Layer 2 of a small transformer language model trained on English Wikipedia (13 layers, counted from 0, width 64).
A neuron's activation on a vector x is GELU(weights . x + bias), where the dot is the dot product.
The model reads these tokens: "w" "k" "ar" ";" " |" " S" "ult" "an" " A" "h" "m" "ed" " (" "c" "," " w" "k" ");" " Z" "e" "es" "han" " Ma" "q" "s" "o" "od" " (" "v" "c" ");" " K"

The vector x that enters this layer's MLP at each token. A number n stands for (n - 500) times 0.0068.
0 "w": 351,454,547,491,326,369,618,485,498,530,501,527,494,393,568,545,122,471,530,395,525,503,434,523,580,428,454,538,521,698,564,402,638,581,371,527,544,482,480,469,464,521,501,441,429,534,621,524,560,466,465,388,566,467,638,620,460,553,431,443,609,515,575,483
1 "k": 380,465,555,483,355,293,553,488,506,566,513,518,477,389,549,512,169,420,508,393,611,486,485,473,574,476,396,535,535,766,606,362,626,549,402,521,533,489,488,471,424,524,480,444,468,569,539,516,605,492,468,364,520,515,654,717,420,545,442,522,608,501,575,482
2 "ar": 367,498,515,494,338,297,555,501,514,512,488,533,520,399,587,549,147,430,488,490,612,484,522,455,528,435,458,520,501,692,612,348,616,527,306,528,556,478,478,491,428,494,484,461,483,559,518,571,527,438,483,400,566,506,625,724,510,515,436,432,630,584,546,477
3 ";": 318,459,511,481,370,413,627,467,531,508,525,524,514,430,501,491,159,400,487,404,618,451,476,478,610,440,414,555,495,781,573,386,631,552,400,552,560,472,468,441,496,490,561,465,439,512,551,567,536,478,462,418,562,511,640,633,466,556,413,501,629,510,574,452
4 " |": 308,504,549,487,363,429,605,479,520,530,509,525,532,425,521,493,114,465,489,388,585,472,501,486,603,450,393,562,492,714,550,377,621,577,397,489,548,473,502,464,456,469,564,482,438,531,578,558,500,487,482,399,547,534,634,654,477,525,397,449,624,529,575,426
5 " S": 394,484,587,479,368,380,608,496,532,523,520,533,496,379,541,552,60,344,411,386,589,478,440,477,584,466,431,538,513,721,577,331,702,504,424,480,542,538,488,524,433,548,500,486,441,568,553,512,545,471,454,417,527,506,577,625,491,510,409,520,644,544,536,497
6 "ult": 409,533,458,493,399,308,589,546,530,512,450,523,469,371,535,497,201,354,529,517,656,471,406,477,504,426,419,555,539,658,555,401,701,567,375,492,517,502,424,485,450,463,507,473,478,606,542,524,580,428,516,357,496,579,622,741,447,523,433,508,609,566,556,481
7 "an": 355,502,532,477,357,323,567,510,512,522,514,541,482,423,543,521,170,367,477,373,589,445,570,455,506,482,466,539,514,676,616,393,641,539,369,544,547,486,447,500,472,495,491,413,463,575,494,566,562,495,521,396,554,505,644,713,447,522,388,460,619,604,515,503
8 " A": 326,505,587,509,411,396,575,522,537,562,542,527,455,414,583,568,186,332,427,386,573,463,483,473,572,461,444,556,476,741,532,318,683,566,424,482,509,484,475,489,391,574,481,502,467,557,529,487,538,448,465,399,539,537,666,604,490,503,366,511,621,514,553,497
9 "h": 380,464,568,480,349,330,569,457,518,456,529,535,525,350,568,519,206,466,456,460,558,482,508,466,534,478,412,523,474,720,600,311,583,584,310,553,557,507,507,505,428,586,447,371,457,558,517,531,606,465,503,456,525,563,605,736,434,495,438,508,635,546,539,483
10 "m": 331,477,562,480,408,286,551,477,514,525,508,525,489,405,496,527,177,467,445,390,617,471,487,458,488,479,391,590,498,698,589,356,615,563,304,522,531,534,509,506,446,518,475,391,518,579,574,553,605,472,488,421,524,557,629,720,419,553,464,497,602,552,523,498
11 "ed": 361,512,543,484,362,336,598,527,488,525,489,550,475,413,570,513,206,321,508,421,591,496,479,485,536,434,451,542,530,691,577,415,619,558,390,515,523,510,544,420,425,482,494,457,414,548,499,556,507,463,487,406,554,584,655,691,448,615,389,494,635,565,557,414
12 " (": 340,522,556,488,384,415,691,497,536,541,487,538,493,457,493,519,188,362,458,392,620,510,410,450,578,408,452,614,475,723,532,289,719,554,353,532,534,509,514,489,423,449,553,467,489,500,619,545,517,517,472,431,555,480,552,652,434,513,413,522,568,541,533,483
13 "c": 328,487,513,512,369,277,573,519,533,531,536,536,508,336,518,496,178,496,441,396,596,521,463,468,551,464,367,573,525,723,552,442,668,450,334,477,532,484,462,495,402,548,499,408,486,593,578,542,569,511,476,413,516,561,509,663,449,544,491,484,574,564,568,479
14 ",": 253,477,579,460,404,416,604,481,557,551,529,523,470,411,489,540,168,389,467,370,632,482,511,470,556,447,393,574,519,703,557,429,682,578,380,507,570,499,469,443,429,513,554,455,434,503,537,551,505,473,509,436,559,546,568,686,440,520,447,507,597,535,543,460
15 " w": 421,477,453,490,355,430,640,486,527,430,459,502,515,321,515,524,138,455,483,390,523,447,392,500,561,445,456,597,467,636,587,331,718,584,374,544,535,495,493,454,401,563,499,412,465,539,652,510,539,431,516,477,549,571,578,607,425,525,464,517,647,573,524,537
16 "k": 374,506,529,479,393,275,573,484,507,568,516,510,475,397,568,509,210,392,509,371,620,487,479,449,558,501,368,539,524,702,602,373,658,548,395,514,514,500,484,477,424,542,470,435,478,566,516,516,630,493,472,357,511,541,638,767,410,549,447,568,601,516,564,484
17 ");": 336,515,536,472,358,418,631,465,528,517,508,538,510,439,507,444,197,363,499,388,635,442,469,459,590,445,369,561,492,706,540,435,657,561,404,552,560,463,495,478,465,498,545,454,469,503,544,585,617,436,458,407,554,527,564,732,499,516,402,536,654,507,574,451
18 " Z": 451,483,543,484,429,383,627,451,528,536,516,501,481,366,591,577,189,339,440,357,660,485,469,440,562,435,432,493,505,648,574,354,678,519,383,501,522,489,459,476,396,581,507,511,414,582,565,507,616,566,425,414,539,525,618,694,492,422,396,539,667,547,515,518
19 "e": 350,468,564,508,351,362,589,550,510,499,494,556,473,393,622,531,204,418,445,460,623,447,457,462,554,495,414,555,465,610,531,425,692,544,391,525,565,459,450,450,399,534,481,417,445,544,492,482,543,516,471,417,572,519,753,740,402,497,445,509,584,607,548,494
20 "es": 365,526,521,487,391,303,585,512,522,563,487,499,464,380,590,501,159,441,458,431,679,516,391,450,537,476,423,521,530,586,547,440,689,518,347,524,591,484,499,450,391,454,527,479,450,522,532,543,503,505,492,387,559,532,693,800,452,478,439,480,611,619,528,496
21 "han": 379,536,533,481,392,291,547,469,504,506,479,519,479,466,571,544,202,306,513,408,650,471,558,474,530,468,456,523,467,655,587,408,634,565,296,529,524,522,462,521,391,496,477,463,464,531,522,550,522,511,554,396,549,545,598,846,462,484,392,465,603,594,497,518
22 " Ma": 325,554,528,500,407,422,635,474,518,564,517,488,501,363,620,533,245,345,459,406,663,489,496,459,578,428,429,545,524,626,593,308,731,500,410,549,501,512,508,521,344,572,472,461,484,554,544,470,527,438,503,353,575,521,625,662,467,387,397,467,577,543,516,542
23 "q": 397,524,479,488,385,374,565,462,492,546,477,506,470,379,594,532,245,428,489,334,707,427,522,439,549,467,422,592,537,665,609,359,681,530,363,512,516,563,452,464,445,611,502,372,407,554,481,534,547,528,517,400,524,535,641,737,483,468,423,536,559,518,573,504
24 "s": 380,497,534,486,415,301,565,482,538,571,504,532,469,384,529,488,24,352,471,496,621,507,437,463,510,502,386,538,516,608,581,435,677,501,388,512,563,490,501,464,440,513,507,455,445,534,546,542,528,515,471,414,538,533,611,720,451,534,421,523,642,629,542,483
25 "o": 356,495,565,505,391,320,569,492,564,513,515,500,482,421,603,531,234,391,419,422,631,434,563,468,580,472,397,511,497,614,576,448,751,505,319,532,541,470,451,481,441,559,500,423,404,550,499,556,520,508,477,408,568,530,683,650,400,468,428,547,514,612,567,504
26 "od": 407,467,585,478,387,253,655,512,532,497,483,504,454,399,554,581,165,351,506,448,623,516,515,461,503,477,447,520,487,708,600,415,741,557,371,520,539,494,496,479,357,563,490,461,405,514,476,525,566,489,537,404,523,557,619,645,451,477,422,496,595,608,527,458
27 " (": 341,541,560,487,398,419,707,496,531,546,485,537,502,448,499,514,188,342,461,382,629,516,409,448,573,408,449,618,470,702,525,298,750,545,347,529,525,503,519,483,416,450,555,457,493,483,622,540,518,520,477,448,554,478,563,654,440,496,414,542,571,545,532,483
28 "v": 324,539,547,482,405,330,582,510,515,488,491,551,537,359,557,511,287,445,485,382,580,453,506,429,501,445,449,552,537,652,594,357,735,555,261,478,512,509,502,497,436,503,500,403,460,589,593,512,551,467,492,386,469,578,610,693,435,518,480,518,690,532,510,521
29 "c": 326,504,513,512,381,272,585,516,525,529,538,536,513,322,525,492,174,491,441,390,606,527,464,467,542,469,361,575,525,690,545,462,694,435,330,469,522,477,459,491,392,560,495,395,488,583,579,542,577,516,483,426,509,563,520,664,455,535,499,504,578,570,569,481
30 ");": 335,531,540,470,367,423,638,461,525,518,511,539,519,434,514,439,203,359,502,383,640,441,469,458,585,448,365,560,489,692,536,452,680,557,404,549,554,460,495,472,453,497,546,445,470,491,547,583,616,431,462,421,553,525,573,737,503,502,401,556,656,510,574,446
31 " K": 403,508,520,475,395,398,693,447,508,477,535,514,509,353,600,555,201,324,443,321,575,474,458,453,610,460,430,503,520,696,600,366,711,530,428,486,473,494,494,495,380,574,504,429,447,582,560,493,595,523,480,405,500,543,589,713,441,448,467,614,648,504,528,507

Each question shows the input weights of one neuron of the MLP. A number n stands for (n - 500) times 0.0031.

n241 (bias -0.067): 631,522,288,661,483,480,674,500,640,423,438,375,597,566,708,475,482,677,465,500,510,515,484,391,411,511,467,596,367,339,632,584,470,536,475,528,723,637,444,375,650,289,458,411,361,506,488,429,230,386,306,580,422,729,270,596,453,603,439,528,497,495,336,552
On which token does it fire most, and how strongly? 15 " w", at about 0.13

n137 (bias -0.089): 523,326,393,425,477,648,466,387,384,670,306,578,693,490,620,570,439,499,576,671,520,429,501,614,665,500,555,544,384,577,632,678,321,533,436,420,427,383,596,557,461,355,590,347,513,496,409,409,465,498,448,484,500,385,366,489,706,485,439,490,703,611,394,568
Which token does this neuron like most? 2 "ar"

n83 (bias -0.034): 568,664,458,670,545,447,358,556,576,640,565,556,668,618,392,471,594,491,446,484,504,507,407,501,397,483,526,550,410,607,651,573,446,541,538,383,700,607,477,429,402,333,486,454,319,471,619,436,488,486,562,676,362,691,410,546,446,473,554,545,648,564,552,464
Which token does this neuron like most? 28 "v"

n104 (bias -0.026): 510,542,554,500,428,551,574,555,466,523,648,488,447,446,376,500,510,489,516,506,523,306,378,535,522,419,344,452,495,462,662,545,475,558,449,541,525,475,484,480,497,420,422,479,540,460,409,440,484,615,553,435,415,592,506,449,614,492,581,474,498,565,511,554
Which token does this neuron like most? 6 "ult"

n117 (bias -0.012): 403,501,481,567,546,584,533,443,414,642,361,573,574,653,565,372,553,522,428,562,446,543,531,421,386,496,615,499,563,686,490,580,499,492,369,401,525,620,387,484,450,505,341,426,424,652,559,543,279,530,557,284,576,519,324,566,500,653,534,663,284,381,375,532
Which token does this neuron like most? 13 "c"

n223 (bias -0.067): 422,269,602,473,345,703,511,454,518,660,312,514,340,541,570,384,441,565,517,471,480,538,531,363,517,492,629,331,356,362,457,542,572,515,570,636,572,372,639,544,640,657,590,704,548,474,406,758,489,545,520,406,600,479,534,513,687,679,514,567,396,466,561,514
On which token does it fire most, and how strongly? 17 ");", at about 0.12

n37 (bias -0.051): 512,519,321,437,566,590,595,464,615,482,551,581,680,591,520,461,403,501,459,491,365,636,526,538,387,581,557,416,285,577,492,560,284,532,570,561,747,620,517,496,482,509,428,375,590,557,512,474,429,501,379,372,694,461,252,570,609,700,267,595,477,483,542,520
On which token does it fire most, and how strongly? 17 ");", at about 0.011

n224 (bias -0.063): 534,457,575,539,531,323,323,511,464,528,595,522,422,395,542,598,447,504,780,433,537,501,584,569,778,509,483,440,610,492,483,464,520,711,505,403,544,312,388,548,447,254,594,578,685,215,503,424,405,549,581,717,393,570,537,303,438,479,425,552,484,249,520,476
Which token does this neuron like most? 4 " |"

n95 (bias -0.032): 429,278,424,319,552,612,559,614,580,425,380,355,467,730,290,462,385,632,378,501,472,477,539,353,424,196,445,427,406,466,542,559,361,301,619,416,511,595,399,360,433,422,554,313,476,398,491,608,385,401,422,250,384,394,423,472,554,678,322,644,467,379,475,457
Which token does this neuron like most? 3 ";"

n146 (bias -0.013): 541,437,453,381,510,514,367,525,382,587,383,423,514,575,391,561,513,625,345,585,503,738,449,379,693,525,465,423,567,555,411,631,463,471,482,645,442,466,558,441,410,483,539,447,414,516,634,499,405,600,463,464,385,482,527,492,470,469,579,556,606,676,418,530
Which token does this neuron like most? 20 "es"

n174 (bias -0.052): 502,558,312,471,573,381,528,603,542,388,573,526,310,525,306,509,627,615,561,506,324,466,286,453,501,593,405,563,558,459,240,498,561,568,499,520,708,553,589,522,459,598,560,467,532,549,479,520,327,441,426,512,405,494,399,522,436,467,402,531,629,603,614,529
Which token does this neuron like most? 15 " w"

n92 (bias -0.084): 499,374,586,491,423,460,491,430,639,494,546,631,594,534,408,706,437,580,607,633,475,343,489,694,588,366,707,487,624,457,504,772,295,610,432,328,520,344,525,368,488,298,536,414,592,577,559,486,421,341,266,438,432,394,452,428,496,453,326,435,525,465,630,606
Which token does this neuron like most? 0 "w"

n52 (bias -0.061): 432,468,410,623,739,499,669,349,820,461,465,480,501,618,498,416,415,556,527,398,316,475,354,400,381,528,564,507,382,505,442,486,324,514,424,347,634,552,290,426,573,480,420,422,302,781,429,497,277,514,481,329,467,359,618,400,386,513,370,547,134,472,372,485
Which token does this neuron like most? 25 "o"

n27 (bias -0.100): 334,510,275,429,547,532,366,541,465,683,537,605,463,408,200,491,553,529,409,464,416,480,377,491,485,676,498,367,490,435,407,503,613,687,506,643,490,638,540,407,450,612,588,663,559,545,572,586,498,452,503,557,617,413,376,509,572,501,670,556,591,659,380,434
Which token does this neuron like most? 15 " w"

n101 (bias -0.050): 485,490,619,506,539,516,528,537,510,615,551,483,567,484,428,501,520,522,621,480,464,430,392,487,551,430,397,445,452,452,534,582,578,517,378,543,435,507,445,444,436,472,391,339,477,462,445,491,440,553,539,549,512,445,506,478,627,520,422,542,588,498,528,479
Which token does this neuron like most? 30 ");"

n114 (bias -0.019): 389,448,592,579,678,447,606,476,604,410,452,663,575,569,621,611,406,604,692,570,444,410,589,697,404,540,474,634,431,464,495,504,523,531,538,437,696,575,412,445,557,437,498,510,545,561,346,335,385,373,571,674,549,460,336,509,447,544,549,441,524,424,479,402
Which token does this neuron like most? 14 ","

n211 (bias -0.079): 494,512,151,448,342,492,530,383,577,556,460,309,330,642,774,620,470,523,581,734,367,404,263,715,443,682,629,876,248,440,560,450,482,529,483,279,605,531,462,507,490,425,493,237,345,552,289,261,346,462,496,286,530,514,265,423,679,553,440,711,534,386,197,402
Which token does this neuron like most? 15 " w"

n49 (bias -0.079): 590,508,480,548,503,311,604,447,712,627,378,543,585,460,464,609,582,553,314,500,524,492,479,562,494,551,465,474,680,380,531,490,530,522,533,453,483,475,647,348,499,411,419,534,572,518,408,485,501,528,546,690,537,449,420,536,559,429,293,576,670,469,487,485
Which token does this neuron like most? 18 " Z"

n145 (bias -0.080): 576,479,554,413,527,339,333,552,435,463,484,486,467,490,591,379,564,545,567,503,486,504,491,561,424,624,527,467,514,439,632,554,571,604,414,552,614,449,337,387,581,548,315,504,604,538,395,623,541,545,606,583,190,556,487,572,508,598,486,406,363,523,452,446
Which token does this neuron like most? 21 "han"